Layer 4 of a small transformer language model trained on English Wikipedia (9 layers, counted from 0, width 128).
A neuron's activation on a vector x is GELU(gate . x) times (in . x), where the dot is the dot product.

Input weights of the MLP neurons that the questions are about. A number n stands for (n - 500) times 0.0007.
n26 gate: 612,617,554,379,485,452,690,604,517,168,395,512,345,522,172,580,605,695,653,565,639,649,640,438,354,653,575,586,603,305,440,558,427,375,371,467,314,516,513,575,546,485,494,642,368,388,598,665,491,538,550,407,302,361,337,421,580,519,433,464,607,604,500,516,294,856,581,452,352,549,628,491,285,271,570,523,363,370,612,651,498,456,690,381,653,456,619,546,387,493,485,627,414,448,688,505,426,603,531,569,426,500,474,393,455,444,643,313,424,857,465,591,655,481,330,394,375,513,661,635,612,436,502,542,515,574,613,711
n42 gate: 623,485,526,500,636,448,372,720,555,725,528,132,425,618,494,552,460,470,449,496,506,610,671,612,464,372,436,565,551,719,411,626,471,554,328,713,430,466,540,593,534,594,339,558,627,393,516,470,753,470,583,552,421,677,688,344,462,214,562,436,628,538,516,443,437,632,607,381,445,397,636,521,566,612,267,483,442,739,460,547,363,490,394,330,638,336,340,394,561,546,675,509,712,461,438,344,445,502,425,341,620,412,351,505,623,382,438,811,509,468,621,515,476,507,358,467,480,676,543,718,617,616,444,488,722,336,309,687
n91 gate: 402,590,530,446,452,246,599,531,725,440,496,778,543,474,489,792,395,467,690,424,278,640,627,488,155,415,556,590,524,596,478,480,547,719,591,481,463,705,397,535,422,368,601,391,505,474,720,559,540,494,515,612,517,475,475,607,377,643,650,421,554,485,401,409,254,507,846,529,496,532,411,477,309,385,513,288,515,299,480,536,400,500,429,818,573,492,454,551,519,181,633,597,553,680,600,525,547,461,573,547,732,513,535,561,358,521,553,598,410,502,363,218,479,568,558,547,386,779,444,513,678,586,736,482,466,522,431,356
n136 gate: 383,338,620,475,624,616,627,625,583,621,515,896,453,431,517,525,640,629,716,610,578,482,748,437,545,546,681,473,584,439,437,388,316,416,463,586,595,464,667,695,533,417,256,457,398,546,611,653,493,408,567,658,457,234,350,558,586,356,527,298,564,754,454,349,541,597,267,459,448,553,575,514,580,333,511,520,350,497,358,633,653,444,565,513,526,488,393,583,530,500,642,557,464,254,607,457,232,619,461,559,715,615,481,531,674,264,330,503,401,688,473,356,539,562,181,427,274,528,730,324,704,519,490,565,526,466,407,374
n143 gate: 705,584,598,423,531,553,674,268,367,464,712,582,644,825,228,475,275,462,644,370,580,386,527,658,455,461,736,516,463,649,484,649,585,500,471,555,648,502,453,488,537,577,467,720,395,351,711,713,699,326,634,636,500,502,551,292,654,179,436,411,459,705,599,817,736,470,422,295,641,400,713,370,525,518,697,800,594,453,395,739,652,746,256,654,605,380,484,421,608,446,356,369,583,408,363,259,397,434,460,653,496,491,687,298,553,626,509,521,465,394,446,597,460,557,398,526,352,644,409,693,609,621,487,305,476,412,584,757
n152 gate: 389,426,551,521,416,400,559,433,399,399,637,713,662,610,501,677,545,419,637,449,384,449,316,502,477,470,434,732,361,486,509,525,591,468,434,473,693,329,543,570,549,412,514,716,522,557,480,600,619,531,628,443,414,582,549,441,316,321,458,490,563,396,454,420,506,356,500,393,459,674,803,434,408,558,368,614,526,695,448,234,432,493,295,679,498,489,421,544,379,553,466,480,449,657,460,672,317,527,427,853,222,563,524,663,498,642,579,711,697,631,516,600,252,607,490,704,338,429,400,475,423,693,555,460,342,453,390,583
n162 gate: 360,511,503,328,535,522,477,508,445,512,424,712,347,549,640,580,395,406,481,553,630,438,704,530,464,582,390,489,310,736,401,330,549,353,438,491,534,192,400,452,527,509,488,393,764,545,665,464,473,651,780,400,535,377,789,640,653,282,711,482,221,317,412,474,408,374,371,514,507,531,570,361,491,463,732,587,388,559,695,543,438,305,698,568,631,591,443,433,570,571,624,661,344,438,252,473,479,371,644,733,363,543,497,378,426,597,296,345,365,496,374,405,514,434,492,577,504,471,513,522,335,561,426,440,540,280,416,658
n164 gate: 367,388,560,319,529,438,540,341,586,614,316,446,271,688,463,380,427,542,569,444,478,545,513,681,426,534,404,372,614,441,418,757,544,407,553,565,686,172,566,592,493,404,412,454,503,526,629,385,292,309,674,519,573,590,679,596,490,331,471,509,548,374,525,331,508,612,498,690,406,426,524,684,482,402,625,383,529,414,531,529,339,439,581,404,688,515,468,463,470,484,589,538,487,313,555,506,684,758,628,340,492,540,751,447,543,539,424,264,341,524,291,572,669,498,732,273,567,454,618,424,534,480,588,545,475,453,398,702
n213 gate: 634,273,640,313,484,104,409,567,388,554,677,359,402,702,592,421,397,391,453,256,377,379,543,328,556,437,570,508,523,497,633,573,580,312,734,544,507,476,463,568,438,569,342,544,384,432,610,530,775,362,415,713,578,514,394,444,676,475,439,583,644,733,588,643,569,574,630,280,440,340,485,414,380,326,535,712,362,640,708,368,577,642,458,467,432,291,543,435,463,476,508,486,578,533,632,507,603,411,372,438,629,442,483,550,529,565,761,419,398,593,403,819,242,388,543,357,204,526,486,496,610,379,569,197,460,457,542,600
n241 gate: 594,507,247,664,532,341,555,344,418,458,663,362,518,518,422,663,467,377,741,477,613,506,535,368,299,605,525,492,426,483,525,440,674,600,607,329,245,587,420,268,563,523,540,551,568,592,498,521,431,733,309,466,289,404,429,506,477,466,504,305,464,578,356,482,486,343,438,482,605,549,609,439,407,372,598,382,334,505,444,288,302,347,596,517,442,400,630,387,605,585,639,354,523,558,698,400,569,473,662,546,498,510,473,340,803,498,336,468,590,628,597,679,435,281,563,676,433,491,347,445,324,462,616,476,353,476,431,249
n26 in: 382,565,480,386,591,651,324,378,491,527,651,564,524,351,473,282,566,624,486,548,307,249,428,649,450,386,557,469,503,406,514,490,320,663,476,360,400,674,267,471,324,379,397,542,652,602,384,642,576,499,766,260,470,658,503,573,492,506,448,319,303,385,359,474,552,451,596,550,583,672,528,457,545,373,577,444,421,523,534,608,389,667,573,548,325,291,540,275,648,456,193,325,485,842,558,476,385,301,598,259,718,687,280,672,649,478,378,659,800,423,799,452,631,438,565,527,345,607,397,481,447,421,580,629,538,585,594,380
n42 in: 477,401,573,650,667,385,658,501,515,552,414,528,607,523,571,440,381,517,553,407,645,708,546,598,540,515,296,634,442,500,497,324,554,556,432,691,814,448,746,574,587,589,479,530,405,393,281,672,547,477,587,601,411,336,443,723,547,746,447,317,383,431,716,533,623,606,466,365,519,608,435,528,301,472,400,505,536,639,485,480,408,370,645,340,387,806,388,465,431,516,527,598,416,572,475,220,509,440,800,463,548,628,595,474,401,443,610,500,591,386,440,349,758,604,520,741,476,224,542,435,566,453,510,686,245,556,443,548
n91 in: 415,639,585,344,503,329,101,565,435,448,544,564,547,658,539,616,425,437,436,640,394,422,409,532,487,642,386,512,462,473,494,427,560,474,328,368,487,552,554,410,723,562,475,647,553,516,411,548,562,393,690,473,513,568,679,442,510,525,573,465,421,370,310,393,496,482,539,401,729,460,522,482,672,441,417,701,294,590,570,260,429,473,681,651,334,362,454,547,683,412,616,697,641,247,444,553,445,506,442,562,470,718,445,424,528,729,680,469,605,706,470,651,595,328,342,536,660,444,610,266,492,477,334,765,547,426,599,591
n136 in: 725,474,483,500,604,713,634,393,530,407,616,593,543,540,583,539,442,349,523,513,456,465,319,605,378,440,250,577,550,546,465,479,553,513,185,383,361,394,476,667,478,466,622,393,807,541,241,390,492,632,414,563,381,317,653,392,415,576,313,424,343,478,819,555,608,611,410,416,484,610,388,594,296,611,430,523,668,411,447,254,491,690,337,566,328,695,629,354,423,491,443,534,372,544,644,573,704,294,484,558,418,342,480,247,253,454,335,335,569,503,576,351,449,541,257,511,457,480,363,387,609,587,505,620,387,739,651,868
n143 in: 570,477,402,454,545,253,455,705,464,306,566,400,415,442,563,410,852,668,331,393,320,743,977,213,451,432,407,578,596,409,801,513,429,690,347,566,243,489,693,454,586,294,165,526,614,406,213,442,541,497,734,632,520,470,618,442,285,603,508,572,532,490,952,549,828,454,578,469,741,706,655,636,302,541,470,561,525,705,528,543,532,289,539,330,913,467,443,442,542,189,648,478,506,526,504,606,310,457,465,360,544,502,323,560,491,236,344,754,488,532,291,207,602,392,532,764,545,396,623,447,649,831,663,360,450,786,576,567
n152 in: 305,419,529,408,499,590,461,467,662,429,556,698,581,450,314,438,620,684,460,309,435,600,389,616,340,557,630,456,487,558,477,617,720,658,748,591,474,508,541,649,574,415,526,529,411,566,532,510,422,519,676,493,521,589,384,404,529,495,621,457,598,596,499,388,590,528,472,504,572,625,637,485,553,561,436,618,294,402,484,400,529,360,414,549,803,329,773,653,521,489,270,686,857,430,445,459,554,575,441,494,425,364,544,656,635,508,412,447,608,585,428,398,479,556,313,395,527,546,522,385,510,384,486,519,574,368,468,416
n162 in: 337,540,482,452,600,702,532,601,663,538,372,675,410,651,610,405,594,375,313,499,567,687,430,591,342,383,498,672,384,284,289,672,455,487,400,667,556,563,445,498,626,574,386,435,572,299,526,754,374,334,424,616,617,314,501,397,602,616,640,574,222,688,563,660,699,545,390,534,321,484,525,486,312,532,505,407,467,697,256,322,386,512,615,270,425,562,477,616,418,565,438,357,566,299,199,452,299,564,303,528,326,491,577,557,424,486,446,524,356,343,612,489,589,478,688,376,594,463,579,709,343,596,429,512,499,557,743,471
n164 in: 720,446,454,495,404,399,525,713,478,554,602,497,383,605,362,464,597,518,674,360,402,433,367,616,402,569,243,524,486,507,397,706,930,501,397,570,351,454,344,514,437,424,626,719,537,695,525,602,201,603,729,665,360,537,509,489,555,353,588,484,430,384,588,537,443,374,573,562,510,542,472,572,500,587,572,482,588,548,616,457,379,312,612,472,570,456,705,505,532,307,635,693,511,704,373,559,585,792,673,434,672,561,741,164,474,502,613,550,423,381,386,659,499,503,668,450,591,515,547,415,430,539,506,381,649,397,534,525
n213 in: 186,376,511,505,306,87,324,542,388,430,540,379,529,463,550,450,442,309,706,349,444,609,646,505,453,448,616,384,567,393,666,503,534,509,559,372,423,568,465,674,578,593,719,551,570,498,660,433,556,435,552,617,653,402,526,393,446,600,871,231,569,427,535,445,404,501,534,358,585,234,461,378,365,508,352,643,296,649,499,601,285,489,384,670,478,420,734,641,451,479,695,532,494,659,581,806,553,339,260,475,667,643,651,480,425,455,379,360,583,669,390,778,371,504,365,483,155,681,328,451,540,644,546,305,520,257,434,664
n241 in: 664,482,484,432,497,568,310,649,543,386,519,411,521,494,264,381,647,367,268,507,473,220,496,447,722,564,399,278,551,533,466,633,577,676,754,326,470,419,432,533,277,515,651,740,504,537,442,487,493,484,550,422,465,560,367,610,360,556,566,647,463,410,377,624,310,387,453,394,602,470,486,644,618,597,551,423,603,546,482,435,435,479,598,307,727,411,435,359,497,337,525,406,480,537,667,722,501,464,517,420,665,411,475,513,449,391,484,383,438,514,445,584,523,482,686,464,331,677,467,370,153,557,284,447,588,583,443,454

Each question shows a token from some text and the vector x that enters the MLP there. A number n stands for (n - 500) times 0.01.

"ia": 490,486,432,379,250,601,308,612,593,569,520,586,450,449,352,634,578,414,569,380,413,516,532,475,340,477,444,544,512,499,450,564,448,506,431,508,455,395,445,427,457,408,711,602,460,390,435,489,424,448,519,497,444,536,376,501,462,506,491,650,430,520,514,621,565,455,436,524,684,497,316,539,369,534,528,488,638,351,486,582,491,531,491,544,503,569,492,354,566,385,412,646,532,485,519,547,511,627,576,476,508,344,538,353,441,524,423,465,480,355,416,536,596,501,640,327,467,700,426,644,465,544,434,425,428,379,501,462
Which of these neurons fires most? n164

"20": 396,501,606,494,363,570,395,555,500,550,424,346,575,466,348,595,398,339,369,422,604,520,382,437,382,496,427,822,328,537,528,881,584,458,477,555,350,552,471,562,440,409,509,623,581,501,361,390,543,533,470,601,618,517,483,522,660,762,442,574,387,516,499,379,532,533,502,552,509,426,401,495,658,563,499,458,599,576,475,488,453,546,612,573,520,791,644,531,524,362,734,527,587,397,385,529,541,506,571,475,584,692,444,486,468,516,494,542,568,329,485,478,457,491,454,499,656,462,577,512,436,534,494,726,557,612,477,480
Which of these neurons fires most? n42

" ": 538,568,321,624,258,491,493,451,395,331,462,504,518,497,293,450,437,396,551,464,456,608,537,366,580,386,503,435,600,526,487,619,378,448,469,470,555,461,605,431,368,558,623,448,373,611,473,415,500,515,457,520,552,622,436,515,449,433,510,436,522,471,481,540,503,436,661,511,477,518,560,571,443,551,428,602,624,613,567,452,614,604,367,482,526,608,214,522,484,441,522,526,567,465,439,547,99,436,589,523,536,594,533,492,471,402,391,519,504,470,523,541,685,567,455,557,506,459,362,596,474,375,569,494,176,473,561,332
The most active neuron and its activation: n143, at about 0.7

"7": 463,439,552,498,492,523,434,436,453,477,574,494,475,444,489,498,435,558,615,447,458,536,366,452,530,491,482,544,401,429,454,534,434,447,555,456,463,348,564,280,637,465,574,513,505,519,483,364,656,636,535,373,427,434,506,451,543,612,470,624,418,488,483,475,502,530,471,316,594,513,131,839,560,364,521,163,610,466,569,483,534,410,270,570,473,363,497,534,563,694,383,560,618,417,480,533,592,456,435,486,614,555,506,441,456,644,416,452,507,510,480,516,431,609,481,383,379,354,547,582,502,481,406,580,447,574,568,369
The two highest activations, in order: n143, n162

" Title": 487,365,354,460,474,546,622,511,424,591,587,457,592,447,684,513,519,523,536,421,422,404,343,531,402,439,431,689,503,391,571,561,602,590,373,578,473,401,537,492,377,508,581,549,336,478,494,468,615,607,424,495,406,664,608,483,376,446,655,220,484,608,540,485,421,623,542,532,641,509,303,346,680,491,519,318,604,758,578,656,620,612,329,562,378,570,465,429,555,494,346,362,497,596,550,433,600,512,483,468,687,422,470,583,560,541,490,572,553,352,588,535,609,437,547,395,471,461,425,575,443,526,455,551,456,400,554,404
Which of these neurons fires most? n42

" Kim": 448,402,421,653,219,507,568,405,451,529,539,182,406,511,608,482,441,303,596,410,567,467,427,479,322,508,500,684,274,455,507,655,438,598,526,581,379,612,471,550,359,560,575,371,422,520,518,314,555,415,479,541,416,436,563,530,432,469,464,414,732,584,402,505,434,388,540,541,506,558,395,595,482,555,535,489,579,540,463,609,552,394,561,479,400,563,574,557,528,433,555,350,324,508,636,543,653,545,470,434,553,459,499,462,423,656,556,344,590,567,506,491,590,543,487,548,427,622,448,517,361,530,511,573,545,603,470,581
Which of these neurons fires most? n241

"ania": 464,610,412,434,229,537,532,590,606,424,434,396,431,398,471,458,638,471,530,524,507,529,548,262,207,481,402,534,562,397,405,423,512,495,562,529,564,432,370,487,546,361,668,585,476,574,567,445,339,467,429,488,477,401,271,476,513,388,448,518,479,578,547,518,559,548,386,654,418,502,284,543,486,418,655,407,511,280,582,529,487,587,441,428,476,560,545,513,569,434,405,609,500,447,447,498,402,633,604,531,476,407,524,540,465,428,381,520,497,319,447,510,424,500,424,487,483,673,515,569,488,457,555,491,572,437,547,431
The most active neuron and its activation: n164, at about 0.56

" |\n\n": 532,461,442,547,423,371,413,367,500,559,514,463,508,432,433,499,568,666,363,655,532,531,518,463,592,394,457,878,614,308,603,555,583,473,367,491,578,399,593,390,559,496,619,525,415,520,461,393,454,603,329,516,704,472,470,605,538,567,418,569,458,559,379,616,440,592,637,477,502,461,598,404,521,632,663,495,593,467,491,420,483,475,280,479,417,534,517,482,431,430,485,523,500,491,392,572,647,587,635,476,636,426,498,305,489,368,527,604,385,499,740,612,583,669,589,506,569,527,476,492,452,528,469,488,550,537,320,478
Which of these neurons fires most? n26

".": 553,504,504,531,440,381,492,413,548,503,527,382,429,425,477,545,479,486,321,605,446,431,612,575,511,354,356,575,566,441,458,401,444,460,231,384,363,503,456,469,506,455,763,566,451,558,461,434,580,575,456,581,564,438,350,578,496,466,368,540,592,411,444,583,506,603,491,592,499,498,332,596,487,559,661,556,577,473,506,509,504,562,549,551,554,488,583,443,514,474,731,495,485,438,410,474,535,580,557,472,539,459,387,377,567,458,544,580,410,520,694,586,385,464,527,696,580,417,480,526,516,613,558,536,549,545,266,535
Which of these neurons fires most? n152

" |": 514,453,482,524,379,534,499,527,442,407,417,319,586,481,405,469,506,443,632,510,522,510,522,423,434,377,457,453,570,550,544,487,434,496,445,520,567,433,643,439,299,599,798,561,425,527,441,553,399,395,469,516,595,682,485,370,473,479,548,571,491,624,484,536,412,517,655,389,658,490,561,661,599,552,481,492,527,602,547,410,512,566,479,596,550,587,304,532,547,367,433,455,580,498,324,518,596,494,631,446,478,558,551,463,412,455,379,519,570,543,414,489,520,436,444,555,499,490,498,496,543,341,380,465,493,559,579,594
Which three neurons fire most, strongest first? n143, n162, n26

"29": 550,383,576,653,563,539,594,438,573,483,456,477,594,469,466,526,432,608,501,336,482,611,402,481,467,689,427,659,389,435,454,525,419,514,480,656,629,481,551,449,517,486,436,510,408,465,548,576,464,488,451,651,617,577,617,521,648,613,621,562,432,473,586,399,397,603,490,525,457,605,615,872,517,502,486,348,513,609,512,486,525,391,309,266,587,645,546,543,398,511,487,582,634,312,404,488,595,546,708,412,522,521,585,490,424,530,441,537,646,503,539,549,641,522,445,538,384,543,605,551,482,549,561,527,497,501,584,434
The two highest activations, in order: n42, n164

" Y": 367,476,436,380,187,460,674,492,423,486,457,398,487,455,503,510,416,396,585,330,562,445,522,342,380,440,561,448,238,368,501,503,638,514,516,424,557,411,587,495,406,548,490,428,555,499,624,484,328,507,419,509,485,494,369,596,440,509,483,462,586,565,445,568,479,328,553,535,595,527,463,740,574,548,572,293,470,363,526,461,525,496,401,503,566,412,584,630,566,545,647,384,422,465,576,545,540,444,487,571,418,514,641,668,400,565,443,424,481,607,426,523,403,507,475,474,464,541,449,419,498,482,504,355,412,335,369,468
Which of these neurons fires most? n213

"aw": 418,465,254,355,167,390,559,499,484,395,497,549,400,476,533,440,630,438,433,451,513,550,561,469,473,573,547,661,446,514,368,575,469,382,559,518,457,482,553,587,581,448,515,389,420,529,435,628,314,419,641,546,368,542,448,567,587,506,526,537,573,466,529,671,614,645,413,632,562,477,417,640,678,467,557,463,249,307,397,658,583,587,627,505,562,444,430,452,418,549,684,621,467,560,578,498,528,634,592,574,503,548,554,471,577,443,475,480,508,534,602,514,581,432,455,530,599,550,557,473,488,437,551,473,443,585,542,601
The most active neuron and its activation: n164, at about 2

" H": 378,547,382,544,188,486,545,437,562,533,495,422,477,513,507,384,476,374,521,445,529,451,370,485,464,464,602,462,293,481,481,431,492,433,444,245,503,473,545,455,507,514,459,444,523,563,471,537,446,431,426,544,507,498,397,659,341,424,466,357,670,564,561,374,546,289,596,539,431,564,598,715,577,545,559,445,574,409,594,476,430,507,649,403,690,399,637,464,560,564,585,569,504,481,556,452,643,474,587,517,549,558,579,618,500,647,384,418,454,604,603,462,404,492,588,470,522,500,476,439,460,501,480,569,307,365,265,438
The most active neuron and its activation: n241, at about 1.4

" make": 551,513,534,717,525,470,462,423,477,576,319,422,503,465,528,404,389,705,545,446,529,342,466,566,545,544,447,654,413,530,342,378,511,547,392,402,509,625,536,639,473,397,687,341,445,569,443,510,509,522,494,650,595,454,686,413,567,511,514,568,527,544,488,461,479,557,490,592,468,450,538,271,455,632,548,438,575,467,514,545,593,434,398,452,357,806,386,405,415,589,526,473,477,550,439,443,457,660,502,633,624,392,504,616,438,544,516,565,376,427,392,622,636,459,416,522,565,522,554,614,458,455,531,425,528,434,407,486
The most active neuron and its activation: n26, at about 0.24

"ó": 713,482,710,356,264,539,643,411,569,290,474,261,611,406,313,550,727,500,328,396,490,487,446,456,495,507,565,533,531,467,471,641,507,554,413,626,588,519,520,474,391,535,474,493,562,416,554,486,488,414,494,454,394,512,377,566,337,432,447,424,470,479,523,495,550,526,649,629,502,581,444,482,384,409,586,675,382,374,576,504,411,506,521,399,587,441,526,527,536,573,460,627,447,498,599,473,496,544,653,521,559,445,461,503,472,571,526,424,522,331,591,460,736,423,556,636,636,665,475,606,626,358,438,565,649,323,485,581
Which of these neurons fires most? n26

" date": 463,532,494,647,409,449,452,554,528,507,665,432,459,406,390,610,520,389,521,330,511,502,530,657,599,575,648,428,539,518,632,453,477,525,356,432,503,594,404,536,619,359,620,513,428,540,563,456,485,502,440,584,510,600,436,574,453,563,772,589,361,430,491,360,502,656,482,403,348,534,467,219,454,611,620,397,513,553,554,478,571,526,399,431,478,570,637,457,548,416,404,365,617,425,694,453,516,531,625,411,688,594,523,392,380,420,517,592,442,450,538,437,387,477,574,610,439,554,556,655,404,472,527,394,539,542,550,407
The most active neuron and its activation: n241, at about 0.61

"5": 481,467,393,583,542,556,620,506,442,751,476,570,533,416,325,485,457,522,531,323,445,441,529,578,458,646,439,577,347,437,457,589,303,546,524,644,494,426,506,533,446,564,627,639,529,411,448,505,517,529,537,391,618,450,307,663,480,680,540,579,415,455,550,520,456,360,622,587,532,586,401,506,489,462,568,273,492,513,458,369,499,642,560,524,482,453,537,515,522,670,665,534,447,339,562,573,705,626,651,411,527,693,501,461,402,363,505,495,464,463,471,547,412,323,466,504,515,406,553,553,548,634,560,619,709,517,520,448
Which of these neurons fires most? n164

"14": 496,432,631,483,580,409,475,584,397,427,551,463,520,492,410,510,500,546,581,257,534,622,446,396,611,568,521,477,499,507,470,534,354,482,505,389,675,446,512,307,539,517,529,476,366,405,597,465,546,614,505,531,541,472,506,347,638,601,365,653,339,399,506,533,573,520,586,328,507,498,536,659,569,580,319,345,555,580,630,438,654,585,258,368,384,636,504,467,489,472,304,652,631,451,502,569,585,537,550,442,609,500,573,538,521,573,415,564,568,538,583,529,539,711,392,597,284,456,356,551,443,502,463,541,351,568,587,344
The most active neuron and its activation: n164, at about 0.14

"o": 532,461,335,514,324,522,399,423,527,606,649,678,580,510,412,602,576,400,568,594,428,431,500,522,655,396,576,556,520,391,430,483,543,498,440,387,560,602,310,460,400,499,501,468,537,479,423,435,367,429,516,495,438,404,587,498,452,449,393,570,705,449,529,677,517,400,479,488,519,555,345,814,764,509,591,427,605,342,550,643,537,473,503,488,522,486,560,511,575,631,400,386,404,490,734,520,450,482,576,418,530,428,569,580,429,644,527,415,507,300,445,559,563,494,419,584,508,518,366,440,442,367,464,561,554,435,358,459
Which three neurons fire most, strongest first? n162, n241, n213

"33": 545,418,453,520,582,544,466,463,450,508,549,523,529,456,446,566,475,557,570,319,556,534,369,511,657,633,496,494,505,483,465,607,374,508,543,535,512,460,497,375,527,511,516,442,408,427,453,553,533,528,498,548,469,505,704,632,646,568,434,728,408,260,570,537,514,558,431,485,438,694,742,702,613,584,400,484,520,619,435,381,516,437,322,325,505,625,643,536,447,562,476,505,589,446,448,554,741,592,741,363,427,429,588,529,548,607,394,588,596,612,641,591,503,565,590,522,270,536,492,447,489,446,456,566,442,521,667,396
Which of these neurons fires most? n152

"or": 716,485,413,464,260,476,443,415,591,679,482,298,535,594,595,567,572,540,495,519,436,561,440,570,764,541,459,590,482,512,286,632,633,494,482,655,490,473,465,543,496,491,428,442,512,382,471,580,513,537,544,591,415,544,411,477,484,394,441,392,533,362,541,379,573,479,580,579,523,555,502,785,582,546,406,548,404,494,567,488,446,475,631,397,412,505,684,604,472,617,587,465,546,494,523,408,682,464,446,510,463,418,493,549,432,391,543,414,573,571,502,428,606,485,494,675,521,730,357,499,443,521,340,546,585,398,490,410
The two highest activations, in order: n42, n164

"9": 420,430,547,573,507,518,410,493,515,457,535,555,456,486,525,487,412,577,567,441,473,480,418,435,536,592,529,505,385,431,424,447,472,463,478,447,488,319,626,311,718,396,594,525,451,451,535,338,641,599,469,438,481,454,517,482,535,637,436,625,401,520,510,460,507,505,516,303,577,486,122,843,517,396,543,276,581,438,569,444,519,427,313,555,375,360,417,492,569,653,389,540,594,416,476,538,668,514,449,445,627,638,577,461,565,653,426,433,501,484,518,460,442,615,444,412,415,395,552,629,539,478,413,505,471,583,575,361
Which of these neurons fires most? n143

" N": 445,409,338,781,299,522,547,578,381,564,536,516,483,527,559,442,481,491,519,600,473,299,445,417,563,414,534,619,333,343,507,673,504,551,513,465,523,548,602,417,512,418,501,341,460,443,597,259,451,572,490,596,552,563,556,435,423,558,470,501,428,523,414,493,625,331,515,452,646,574,609,619,407,464,629,524,575,536,437,662,533,521,496,431,538,349,305,412,475,441,463,512,613,585,553,495,552,440,488,453,448,540,469,590,467,754,587,559,577,582,531,605,572,549,467,484,440,452,289,577,458,529,280,337,558,276,419,541
Which of these neurons fires most? n213

" Ch": 511,466,434,591,123,541,505,380,345,603,571,506,408,465,570,489,396,382,596,416,463,461,374,425,401,537,505,476,279,529,439,472,527,528,469,530,491,513,453,405,442,584,531,620,468,498,526,430,494,490,601,671,504,430,537,431,457,523,399,544,588,585,469,442,553,503,572,519,592,526,577,664,569,477,507,512,453,487,537,528,520,478,568,469,481,457,636,619,473,479,708,394,525,592,588,462,550,454,421,473,550,611,517,694,414,520,451,505,483,561,509,466,477,557,458,433,450,569,497,314,393,405,487,425,396,253,238,290
Which of these neurons fires most? n213

"0": 566,595,397,487,685,541,631,496,449,491,534,647,625,446,318,438,590,707,499,289,544,500,417,475,615,393,469,307,488,424,582,702,413,539,550,636,452,546,561,539,487,483,599,521,521,528,499,476,518,504,304,484,675,500,525,454,633,614,341,364,403,429,510,620,389,384,558,468,300,558,642,674,489,555,600,355,440,687,470,551,584,554,462,437,494,554,575,588,426,653,519,524,401,457,415,569,680,522,630,525,375,690,467,557,425,699,495,478,475,503,353,483,567,442,387,741,467,508,408,482,472,516,545,471,535,407,594,441
Which three neurons fire most, strongest first? n91, n213, n152

" then": 497,580,465,609,517,492,522,561,558,656,421,534,439,498,583,514,352,401,425,649,566,349,301,572,315,387,546,512,408,471,365,292,438,483,455,496,635,406,409,531,389,532,798,514,442,585,574,545,478,563,489,499,313,460,471,459,600,608,430,507,556,416,487,565,492,587,494,593,359,544,403,514,444,403,498,533,395,469,542,585,475,535,390,395,357,594,520,516,657,637,510,528,467,461,526,570,465,585,419,505,493,394,517,450,354,466,526,503,540,411,590,545,608,408,422,473,611,471,550,426,415,512,520,484,425,382,478,520
Which three neurons fire most, strongest first? n143, n162, n152

"-": 459,559,462,636,347,627,594,539,456,332,474,564,486,491,306,488,425,421,351,673,347,476,509,469,492,472,492,599,522,488,514,603,469,445,377,346,469,561,548,603,550,322,569,380,485,557,417,465,383,538,430,453,376,444,523,344,514,676,769,590,651,340,512,465,485,554,587,526,479,505,358,438,688,535,496,488,373,577,569,493,399,336,537,495,416,516,531,387,637,741,711,460,453,521,601,425,606,464,512,431,459,505,486,629,579,499,538,456,623,515,501,513,289,703,508,532,441,484,505,362,456,550,478,418,443,588,286,619
Which three neurons fire most, strongest first? n241, n162, n42

"F": 308,462,513,549,332,640,501,401,412,492,588,665,585,374,565,548,590,461,503,215,346,642,309,373,736,419,639,536,529,503,424,475,458,492,536,408,511,483,489,487,551,410,466,575,401,544,530,530,407,558,613,561,444,482,442,479,465,544,371,476,517,478,439,509,281,494,621,383,513,544,462,568,474,562,441,485,630,477,466,468,508,462,461,514,462,454,507,389,525,386,514,407,456,522,534,543,386,631,463,577,483,555,469,675,626,638,515,531,549,610,460,474,240,476,588,719,636,310,541,510,400,651,488,445,425,245,434,346
Which of these neurons fires most? n152

" the": 549,443,443,559,429,416,471,309,437,503,561,489,548,407,405,503,530,588,430,509,497,616,446,437,511,463,382,772,468,413,489,357,471,450,457,571,492,483,582,478,515,436,831,382,510,573,514,447,463,545,444,541,440,469,458,582,625,407,333,444,476,484,439,444,590,493,523,386,326,543,490,474,456,443,353,611,488,478,587,457,470,554,415,544,397,432,566,447,539,551,502,552,526,466,438,460,535,565,412,505,497,502,518,510,444,624,442,689,471,620,512,671,630,499,562,448,587,628,487,445,515,500,509,482,578,537,462,553
Which of these neurons fires most? n143

"iv": 676,485,259,401,290,421,673,514,517,535,642,380,518,438,335,504,587,612,460,489,483,502,554,546,634,610,440,607,453,463,367,511,550,517,525,595,520,789,418,456,464,438,385,475,398,424,440,704,450,527,637,471,506,524,307,428,607,528,345,667,414,507,524,462,540,474,495,698,556,593,521,537,468,511,553,567,462,511,640,456,535,651,645,530,610,559,580,643,478,618,527,483,529,590,422,478,532,505,568,516,395,406,329,503,487,342,501,488,576,358,383,499,378,375,575,696,506,573,354,626,557,410,489,491,412,525,571,392
The two highest activations, in order: n26, n143

"6": 547,471,493,628,625,524,576,521,387,618,564,523,640,495,249,490,529,703,617,256,371,523,367,507,531,548,583,612,508,448,480,579,310,472,492,535,641,498,541,504,446,518,597,618,368,471,511,448,524,628,537,376,538,512,540,400,497,582,382,382,406,417,538,639,380,463,576,425,540,528,602,756,419,459,527,288,384,708,567,575,573,563,401,454,586,535,611,515,485,631,314,607,417,379,407,549,628,518,598,437,606,491,463,421,402,543,434,493,590,471,466,585,554,639,417,537,443,380,489,622,530,491,362,526,531,435,575,416
The most active neuron and its activation: n26, at about 0.87

" and": 569,529,464,639,462,447,453,447,492,612,613,587,454,467,506,413,385,571,208,699,515,444,441,437,508,396,508,558,536,460,393,489,552,497,410,480,496,260,416,430,448,432,817,546,534,507,450,525,541,476,479,546,517,564,503,568,525,580,355,450,481,514,503,552,487,442,456,589,450,527,406,504,581,558,549,555,501,460,560,408,514,448,441,425,432,541,481,502,485,432,538,516,499,483,452,533,623,589,479,487,361,319,467,406,566,396,558,539,646,556,509,611,542,439,528,704,587,638,603,482,481,533,554,484,355,509,286,464
Which three neurons fire most, strongest first? n241, n213, n143

"|": 512,479,716,641,425,369,564,238,492,644,569,462,458,395,602,509,596,680,437,600,476,521,392,389,550,443,300,639,569,387,538,581,629,472,198,458,578,538,574,507,587,523,637,468,395,563,368,491,477,546,573,557,591,447,575,468,421,483,408,416,496,504,397,583,536,442,530,473,451,463,379,471,673,549,653,607,464,566,585,513,472,571,465,586,365,549,510,469,587,520,505,495,533,506,362,512,612,646,567,445,395,457,496,325,447,556,575,563,459,562,634,665,573,377,500,475,494,549,534,404,489,606,496,445,459,478,320,493
Which of these neurons fires most? n164